Layer 2 of a small transformer language model trained on English Wikipedia (10 layers, counted from 0, width 96).
A neuron adds its activation times its output weights to the MLP's output. To switch it off is to set its activation to zero at one token and run the rest of the model.
A neuron's activation on a vector x is SiLU(gate . x) times (in . x), where the dot is the dot product.

Input weights of the MLP neurons that the questions are about. A number n stands for (n - 500) times 0.0011.
n43 gate: 565 564 528 383 551 380 570 447 307 500 282 494 321 592 569 368 563 566 388 438 485 412 582 586 449 538 579 532 580 529 601 481 508 544 466 421 651 595 509 279 589 682 506 262 490 511 521 465 500 375 626 469 626 529 538 681 418 512 593 470 533 480 561 274 716 263 560 357 681 528 569 437 426 485 516 436 449 616 458 434 349 483 465 538 494 305 508 461 471 587 550 592 418 553 622 464
n92 gate: 392 364 562 526 559 398 506 438 444 292 516 448 747 592 453 700 551 401 619 387 618 517 526 606 636 607 485 449 566 606 712 480 466 497 547 615 507 531 493 422 678 401 522 615 376 355 437 266 354 646 537 594 381 729 561 490 525 480 533 500 515 611 626 393 630 381 418 392 443 493 454 544 668 332 575 505 272 365 448 509 547 470 510 596 352 533 617 468 560 500 411 559 535 206 237 578
n228 gate: 474 454 490 500 311 610 514 431 594 446 436 623 644 540 630 458 259 505 387 506 492 646 471 537 512 511 375 515 574 710 712 482 450 421 812 503 461 665 529 452 567 432 595 431 383 667 440 427 606 587 482 456 543 258 527 393 621 494 600 500 391 515 512 614 490 481 546 361 536 625 313 339 506 361 541 453 579 482 525 591 673 488 540 343 513 497 518 468 340 554 448 540 646 422 625 538
n240 gate: 383 576 723 401 714 496 417 391 587 612 504 492 119 453 366 489 539 459 434 435 619 393 489 538 456 477 627 622 493 534 519 413 538 618 481 430 350 435 563 536 634 519 546 526 409 521 594 431 624 238 685 500 462 352 424 492 615 439 652 483 507 591 439 352 421 352 601 651 493 29 427 248 638 793 580 472 686 564 323 573 628 448 454 565 575 120 535 268 507 552 634 500 405 328 576 446
n341 gate: 500 458 620 546 666 497 654 702 431 476 351 580 384 402 521 541 520 547 741 241 497 572 493 571 479 570 235 394 643 507 510 497 423 616 552 571 406 478 496 500 607 489 441 745 596 389 608 644 471 750 636 590 447 503 668 521 507 338 292 500 582 327 606 246 365 453 685 480 638 643 257 771 285 525 473 371 584 430 422 488 556 389 662 451 384 588 500 525 455 410 524 614 478 451 555 460
n343 gate: 461 350 485 313 403 422 732 271 639 394 494 599 354 583 535 675 625 413 465 293 406 503 472 657 589 463 416 415 585 507 474 452 586 746 557 522 477 354 544 347 609 585 445 592 503 560 470 377 555 714 445 531 683 633 536 477 442 490 500 716 565 365 466 312 709 550 483 470 577 587 464 448 506 480 464 331 391 584 322 520 542 615 608 386 678 543 586 355 471 455 474 454 517 425 404 491
n43 in: 532 511 527 426 643 308 396 573 385 508 412 599 391 485 531 272 548 599 367 440 476 506 672 509 494 423 512 534 481 580 537 509 404 576 411 437 722 569 695 423 606 449 567 401 603 458 570 427 582 347 647 519 605 433 568 571 470 611 712 552 505 552 473 394 727 369 411 429 637 582 433 378 442 585 494 479 560 568 454 490 373 444 414 466 474 389 541 421 503 494 474 445 426 622 666 558
n92 in: 341 548 632 470 610 255 609 398 604 488 436 573 598 521 383 547 582 417 543 308 742 361 523 436 581 417 325 416 751 588 378 546 330 666 566 672 496 518 607 571 591 381 493 428 279 283 618 526 467 713 630 568 254 581 492 452 595 313 257 409 658 729 530 496 636 524 511 352 473 542 641 602 585 341 443 500 203 307 234 403 401 336 472 420 475 513 486 438 637 453 455 484 397 184 424 504
n228 in: 497 473 476 588 629 348 602 654 384 481 521 491 284 467 393 404 656 459 542 478 419 333 492 508 535 512 626 495 529 399 290 614 565 527 358 489 530 468 599 588 554 697 454 555 420 366 508 380 551 372 603 508 467 678 364 527 432 451 320 558 665 416 399 367 461 606 464 574 487 640 542 482 497 520 572 472 382 478 445 448 484 492 475 426 466 592 568 635 460 419 385 539 506 491 408 486
n240 in: 611 217 377 337 541 496 626 396 631 251 667 730 765 566 378 595 496 555 321 473 399 453 679 455 504 376 314 562 457 357 356 489 403 551 787 543 373 377 399 468 542 460 467 380 641 443 400 605 653 427 610 525 447 513 376 429 246 615 551 366 580 338 508 764 647 677 468 164 387 457 516 381 307 792 127 451 432 610 325 620 570 592 286 464 789 428 605 752 661 329 353 388 477 373 446 891
n341 in: 600 524 525 345 257 323 659 481 343 294 451 617 485 561 517 473 637 459 534 359 594 591 477 511 612 299 504 437 405 377 386 520 665 472 459 597 314 366 591 208 467 451 562 630 377 442 328 583 471 317 431 378 486 575 524 559 398 462 680 372 515 675 375 623 576 575 503 464 367 358 459 328 455 647 318 495 350 621 419 600 625 558 454 535 594 629 610 597 394 548 452 451 424 302 379 715
n343 in: 576 558 500 728 353 490 407 761 370 477 606 614 431 566 473 520 465 554 441 452 451 520 480 425 583 556 302 377 659 541 476 486 432 861 527 697 288 323 574 596 322 439 503 592 609 613 574 606 573 493 625 371 500 503 537 272 677 425 347 484 494 530 471 377 479 371 476 531 417 496 528 409 449 465 485 475 529 544 310 521 639 570 664 380 549 548 505 472 346 154 403 610 578 631 571 431

Output weights of the MLP neurons that the questions are about. A number n stands for (n - 500) times 0.00086.
n43: 430 420 502 539 551 570 490 473 528 433 628 525 500 450 449 514 545 431 793 464 609 475 414 474 554 554 566 461 445 433 300 513 488 493 526 600 385 458 373 672 458 457 485 542 450 463 539 440 438 598 402 456 418 536 330 423 412 403 374 544 547 503 400 550 243 735 514 542 369 500 595 561 457 350 545 575 479 423 531 563 649 510 479 495 473 582 383 560 526 471 464 529 639 473 362 507
n92: 553 598 637 500 451 742 365 612 545 809 533 446 314 379 542 424 500 726 500 737 514 424 676 544 401 538 450 391 476 370 196 584 490 577 444 654 420 288 727 426 468 515 600 412 655 879 576 514 636 414 507 524 453 381 349 759 618 549 677 432 462 453 504 558 330 500 416 493 237 293 465 553 479 616 548 613 576 507 542 610 504 474 263 597 511 565 374 510 401 479 609 557 464 648 327 439
n228: 510 553 523 529 524 646 597 312 380 510 697 484 826 516 637 472 272 497 240 634 658 635 510 475 519 603 464 650 443 670 631 462 534 392 462 441 636 521 516 409 689 473 608 385 365 779 345 413 417 556 523 413 525 371 719 503 614 522 539 355 434 440 385 454 433 374 596 627 622 559 494 597 494 603 314 497 437 609 545 546 614 574 606 575 484 513 627 457 578 592 561 403 556 247 413 464
n240: 757 625 583 623 371 374 233 421 319 602 479 422 486 644 303 447 517 567 305 433 566 306 542 413 212 701 523 562 326 360 393 388 534 560 356 603 787 633 317 514 336 733 482 461 634 417 461 569 782 468 364 653 480 723 531 418 359 617 455 556 679 356 578 366 974 404 487 482 396 595 205 527 635 473 549 784 296 576 450 500 726 448 879 624 585 596 172 479 774 415 899 518 648 532 676 454
n341: 693 677 367 519 480 260 577 454 541 457 514 508 570 537 482 522 475 606 109 565 384 548 269 666 622 555 690 354 696 610 444 640 442 624 520 522 756 346 443 540 454 754 725 559 570 537 492 463 665 318 508 618 349 633 390 594 554 538 677 299 668 437 707 754 743 582 218 388 448 405 389 442 576 527 384 674 613 618 454 357 452 544 419 667 671 634 547 511 578 542 344 550 492 531 741 286
n343: 453 766 604 733 623 484 793 440 477 584 377 455 479 670 608 351 544 386 495 612 293 277 479 549 352 513 579 356 537 356 435 566 565 416 442 523 476 359 561 585 390 367 696 448 295 460 700 412 550 607 577 667 459 686 347 648 644 436 548 506 580 475 408 590 381 657 486 404 224 643 565 541 676 442 477 377 386 602 724 548 599 344 446 604 554 658 311 477 438 493 402 438 486 403 483 396

Each question names a token from some text and the token that comes next. It shows the vector x that enters the MLP there. A number n stands for (n - 500) times 0.021.

Then comes g, the gradient of the next token's log-probability with respect to the MLP's output, scaled to length 1. A neuron's effect is roughly proportional to its activation times (output weights . g). A number n stands for (n - 500) times 0.00084.

"D", then " | "
x: 624 561 496 504 355 464 429 420 369 423 480 587 596 613 661 536 534 516 641 583 423 639 515 460 439 401 416 459 476 489 560 416 517 446 452 456 480 760 402 536 688 551 513 427 548 566 425 605 511 560 417 376 525 570 563 504 454 733 836 262 604 509 390 598 585 352 554 397 515 489 378 319 571 543 519 631 606 673 368 440 463 603 483 642 522 432 159 537 506 539 398 398 558 684 446 572
g: 769 645 445 498 522 314 302 595 525 466 512 324 566 301 844 474 394 426 413 375 583 379 486 509 704 542 369 491 567 509 524 333 506 518 286 511 491 431 523 490 546 604 635 495 662 504 495 622 679 384 303 583 532 640 227 600 399 666 581 682 407 533 491 411 548 661 563 498 589 416 342 480 662 245 353 452 409 432 422 270 473 534 519 362 558 754 510 554 358 459 289 579 430 527 701 518
Switching off which neuron hurts the next token most? n228

"ent", then " Martin"
x: 615 581 288 494 453 408 593 561 453 497 377 647 524 445 519 555 584 599 532 468 365 554 386 461 500 511 391 575 498 350 301 267 654 655 344 557 566 663 343 488 444 480 401 512 658 377 490 581 618 456 319 346 514 366 536 509 537 412 462 385 754 495 411 519 541 335 606 493 448 568 493 546 418 447 486 560 448 647 527 663 533 523 510 661 555 532 439 427 466 327 404 504 499 478 524 382
g: 457 517 463 402 451 494 569 516 324 570 685 585 528 483 561 716 536 488 633 322 526 677 454 586 589 639 500 785 578 488 786 395 265 427 379 367 528 721 501 745 545 491 543 519 641 334 481 629 673 468 514 833 530 592 392 520 412 273 504 415 386 704 495 673 643 403 653 564 545 344 406 452 588 478 614 751 537 520 506 500 528 452 308 490 599 662 272 436 643 561 587 320 434 497 515 525
Which neuron, switched off, raises the next token's probability most? n343

"z", then " Mer"
x: 665 475 337 441 550 475 475 477 636 291 478 431 452 499 530 518 469 688 614 581 375 470 382 550 435 489 410 455 396 264 389 235 453 431 443 378 514 592 533 638 439 532 456 382 607 542 455 622 435 522 522 448 603 309 537 451 502 504 667 502 681 470 528 393 592 548 245 401 516 367 500 512 526 650 630 695 642 575 595 546 382 591 584 496 615 479 415 581 550 644 503 570 314 585 641 577
g: 601 411 428 652 479 307 475 593 633 481 611 370 502 510 240 502 604 598 634 148 547 464 486 652 608 592 556 550 464 453 480 445 446 594 568 530 360 598 402 446 458 493 620 464 419 322 590 434 667 575 442 639 406 582 315 418 565 189 374 486 596 615 390 597 664 665 659 539 285 472 448 518 525 585 304 460 670 552 350 353 700 594 659 366 534 668 437 280 503 571 366 480 367 575 793 339
Which neuron, switched off, raises the next token's probability most? n228

"C", then "M"
x: 659 558 315 446 427 657 425 299 427 472 397 581 660 657 548 421 536 568 516 450 350 571 525 372 405 556 475 483 637 497 496 391 442 509 535 512 525 633 447 543 636 427 601 550 654 556 544 570 563 489 324 322 593 393 446 493 568 561 728 245 645 513 410 542 517 396 543 312 448 478 560 459 460 491 524 657 599 469 472 454 464 396 571 604 384 511 333 367 300 601 459 514 530 644 536 549
g: 422 376 518 612 457 181 554 400 621 450 452 522 428 594 767 389 622 510 529 236 570 297 430 569 556 666 595 417 720 536 796 526 377 551 573 554 429 415 526 386 483 321 529 612 424 399 663 580 527 540 488 567 455 639 465 282 498 447 519 443 452 395 507 775 620 525 412 320 518 605 381 339 684 453 325 661 600 452 606 248 549 582 487 479 525 497 157 360 599 573 424 396 443 478 625 363
Switching off which neuron hurts the next token most? n228

"uan", then " |  |"
x: 677 411 317 548 588 477 483 496 552 495 469 616 372 593 531 489 666 456 469 368 345 479 567 328 420 455 488 681 530 495 325 270 435 373 354 377 443 541 389 441 367 593 438 500 797 482 430 601 520 387 431 322 501 356 366 605 527 532 663 323 836 510 281 505 567 523 417 533 483 425 448 348 472 478 374 755 536 394 566 569 425 540 524 606 623 426 399 582 366 466 416 524 420 568 513 455
g: 660 593 636 369 522 426 570 458 519 493 241 442 466 237 496 397 438 457 527 386 315 485 418 607 538 460 365 429 579 513 400 730 491 417 44 614 578 376 556 321 372 614 657 536 439 486 531 428 652 462 599 489 555 633 496 527 509 363 342 644 490 263 455 358 625 608 515 659 494 497 411 307 655 462 506 502 509 552 606 259 273 574 471 650 708 562 376 549 495 243 481 659 500 477 502 317
Switching off which neuron hurts the next token most? n240

", C", then "it"
x: 518 525 337 405 502 556 514 415 585 524 495 598 701 678 447 480 544 683 424 412 559 655 546 402 466 527 414 544 674 362 515 219 396 469 570 419 693 604 364 497 721 345 543 508 651 440 522 626 359 502 510 462 534 478 456 321 609 426 694 235 442 464 568 637 688 546 427 503 332 520 493 604 501 552 534 732 646 468 366 583 508 532 456 547 410 485 345 504 463 562 442 494 334 407 498 549
g: 614 371 630 345 490 762 468 456 802 545 604 624 612 405 633 502 552 598 493 602 427 470 534 464 570 308 677 391 572 583 208 440 420 380 469 573 635 509 709 360 524 324 527 612 681 457 335 438 623 408 451 498 296 420 474 563 489 550 472 547 475 538 315 480 431 602 378 808 650 593 458 727 479 429 506 387 537 365 503 480 628 403 919 408 396 456 563 459 463 472 332 490 280 437 511 523
Which neuron, switched off, raises the next token's probability most? n228

"–", then "C"
x: 604 671 353 471 526 513 685 548 516 476 340 601 555 599 523 315 664 524 428 459 384 517 445 423 476 581 575 550 473 543 549 273 376 616 469 364 557 618 462 542 539 485 417 410 603 460 485 416 511 440 428 417 528 342 596 450 548 465 629 395 920 518 438 608 551 423 428 354 650 495 500 449 478 580 472 647 543 476 560 522 433 265 540 426 464 479 257 443 441 634 521 613 295 557 610 458
g: 423 583 625 448 595 513 504 406 578 386 510 478 625 577 535 438 648 544 689 445 242 506 362 470 320 525 672 391 511 570 597 710 335 478 231 873 427 673 473 250 585 422 498 629 429 634 567 820 502 740 250 453 487 440 355 446 560 533 514 530 535 526 568 489 558 594 461 599 526 514 717 417 538 501 488 477 503 321 702 403 655 469 616 385 281 487 545 572 540 570 439 331 658 649 641 434
Switching off which neuron hurts the next token most? n43

"/", then "b"
x: 489 582 419 423 570 441 516 462 425 356 420 448 603 618 567 438 754 653 561 453 632 576 448 393 678 640 486 598 717 519 678 206 471 604 595 480 612 600 538 388 481 424 389 470 860 325 561 390 349 516 518 461 422 392 701 576 428 587 564 464 845 507 270 642 621 384 329 461 577 571 497 423 636 377 481 668 598 573 460 451 481 441 599 533 531 447 217 432 436 583 534 580 387 443 555 557
g: 374 522 533 517 561 652 577 294 461 429 544 459 639 426 340 459 617 570 557 652 369 286 380 349 429 398 513 309 702 592 484 297 594 372 483 566 308 430 473 613 414 654 290 426 538 633 629 367 436 594 435 527 657 457 595 520 670 671 426 216 615 470 571 305 535 414 371 505 650 450 406 639 382 493 433 306 374 538 467 803 327 481 315 413 587 791 382 526 332 388 555 465 587 370 525 425
Switching off which neuron hurts the next token most? n92

"id", then "/"
x: 649 631 290 420 461 544 412 352 481 328 627 511 426 575 529 630 608 620 445 487 276 650 376 469 548 450 298 544 709 397 440 255 537 679 435 495 484 520 466 492 460 552 342 612 759 493 440 573 483 599 481 383 546 495 591 602 421 655 397 596 716 430 386 431 541 421 403 438 476 544 523 558 446 300 594 733 615 672 591 378 440 590 511 643 524 472 403 644 597 436 444 641 474 504 486 411
g: 334 632 496 539 736 506 498 327 386 457 316 346 553 460 602 632 540 293 488 603 759 326 478 518 582 492 667 482 584 521 640 505 573 489 555 483 526 350 505 653 632 545 670 493 510 557 447 438 577 380 545 410 442 393 644 588 568 668 458 376 487 475 421 507 444 373 404 299 536 929 189 643 729 326 501 530 553 359 408 357 458 576 458 249 565 449 340 477 455 687 612 374 321 460 537 405
Switching off which neuron hurts the next token most? n343

".", then " In"
x: 652 475 421 493 593 400 546 513 359 357 537 579 700 439 495 525 583 659 465 381 391 614 448 434 641 437 548 474 719 559 578 425 538 661 823 579 544 594 365 383 455 541 506 467 514 363 485 507 443 608 471 695 572 710 512 426 559 482 557 363 645 605 426 452 537 471 444 449 342 560 399 468 490 472 509 624 486 411 496 594 416 484 513 542 521 512 232 355 592 432 444 486 423 548 513 580
g: 468 652 418 338 395 432 445 467 716 463 460 245 416 324 778 431 558 581 556 771 568 487 578 384 582 408 585 603 624 459 926 508 397 648 526 528 435 608 471 681 572 414 651 460 606 438 497 391 545 696 605 460 457 582 454 726 443 466 522 538 355 510 126 611 526 507 469 466 450 348 536 558 514 438 299 566 739 352 364 703 536 497 551 439 538 562 433 596 548 536 469 454 483 613 687 368
Switching off which neuron hurts the next token most? n92

"id", then " votes"
x: 661 612 293 486 406 585 401 415 526 311 590 410 331 501 540 636 536 604 530 563 275 539 429 485 544 425 274 489 589 317 433 202 563 616 471 378 467 494 480 548 427 564 381 476 673 522 417 580 432 597 561 382 577 436 558 562 402 763 540 579 702 418 375 455 488 529 404 449 525 534 534 584 442 372 660 706 594 631 590 301 370 610 551 656 515 433 358 605 601 496 453 568 431 612 553 431
g: 584 630 417 589 628 474 513 456 606 526 563 307 468 366 535 447 574 228 370 836 531 432 487 507 555 490 437 360 626 594 639 492 677 628 627 716 448 569 542 554 525 648 470 717 392 571 406 639 551 646 701 429 488 696 435 618 573 371 332 402 270 707 315 519 96 401 399 496 585 601 442 562 443 637 471 352 569 386 655 410 468 467 531 518 450 478 739 609 530 406 437 399 578 348 592 456
Switching off which neuron hurts the next token most? n343

"x", then " are"
x: 650 537 505 463 539 544 466 507 652 389 478 556 489 718 535 433 733 520 626 485 494 558 444 598 448 567 273 596 671 554 346 212 560 577 389 590 538 618 469 471 433 531 356 440 616 313 491 522 504 483 439 302 390 432 615 685 565 616 606 415 755 460 424 411 484 519 404 459 548 424 413 449 397 599 633 573 560 680 407 543 342 611 618 416 516 433 260 523 520 528 386 458 503 524 630 518
g: 384 412 553 501 502 477 642 484 565 491 730 542 504 520 567 490 405 464 419 355 527 524 401 364 505 398 325 573 663 425 563 360 513 615 511 405 463 652 435 455 551 284 584 430 381 342 492 369 276 517 522 474 630 710 384 673 451 414 491 472 416 592 435 440 594 545 343 664 453 619 576 504 616 743 645 787 354 385 642 737 269 567 397 691 125 397 373 561 580 570 389 280 725 428 521 443
Switching off which neuron hurts the next token most? n43

" ann", then "ual"
x: 428 498 291 419 334 580 411 501 534 436 509 369 505 434 412 562 503 608 434 471 385 494 466 411 514 389 552 567 673 499 443 337 540 528 510 428 404 682 414 418 611 555 433 535 578 287 415 305 563 566 489 555 495 477 311 474 594 678 595 322 414 527 493 604 381 601 505 472 713 547 586 357 495 483 485 577 638 414 688 634 465 566 413 499 421 442 351 578 380 547 461 489 454 583 593 604
g: 397 492 513 664 477 510 272 550 447 355 493 620 505 437 434 347 514 563 563 486 466 513 608 738 481 471 489 420 370 626 372 431 518 83 252 396 611 597 356 248 352 524 622 372 513 290 411 444 506 665 429 204 498 529 404 645 457 697 509 685 484 695 368 567 326 649 359 442 361 504 507 643 448 606 479 437 431 424 427 520 368 359 638 250 442 380 572 465 603 381 482 452 442 400 674 447
Switching off which neuron hurts the next token most? n228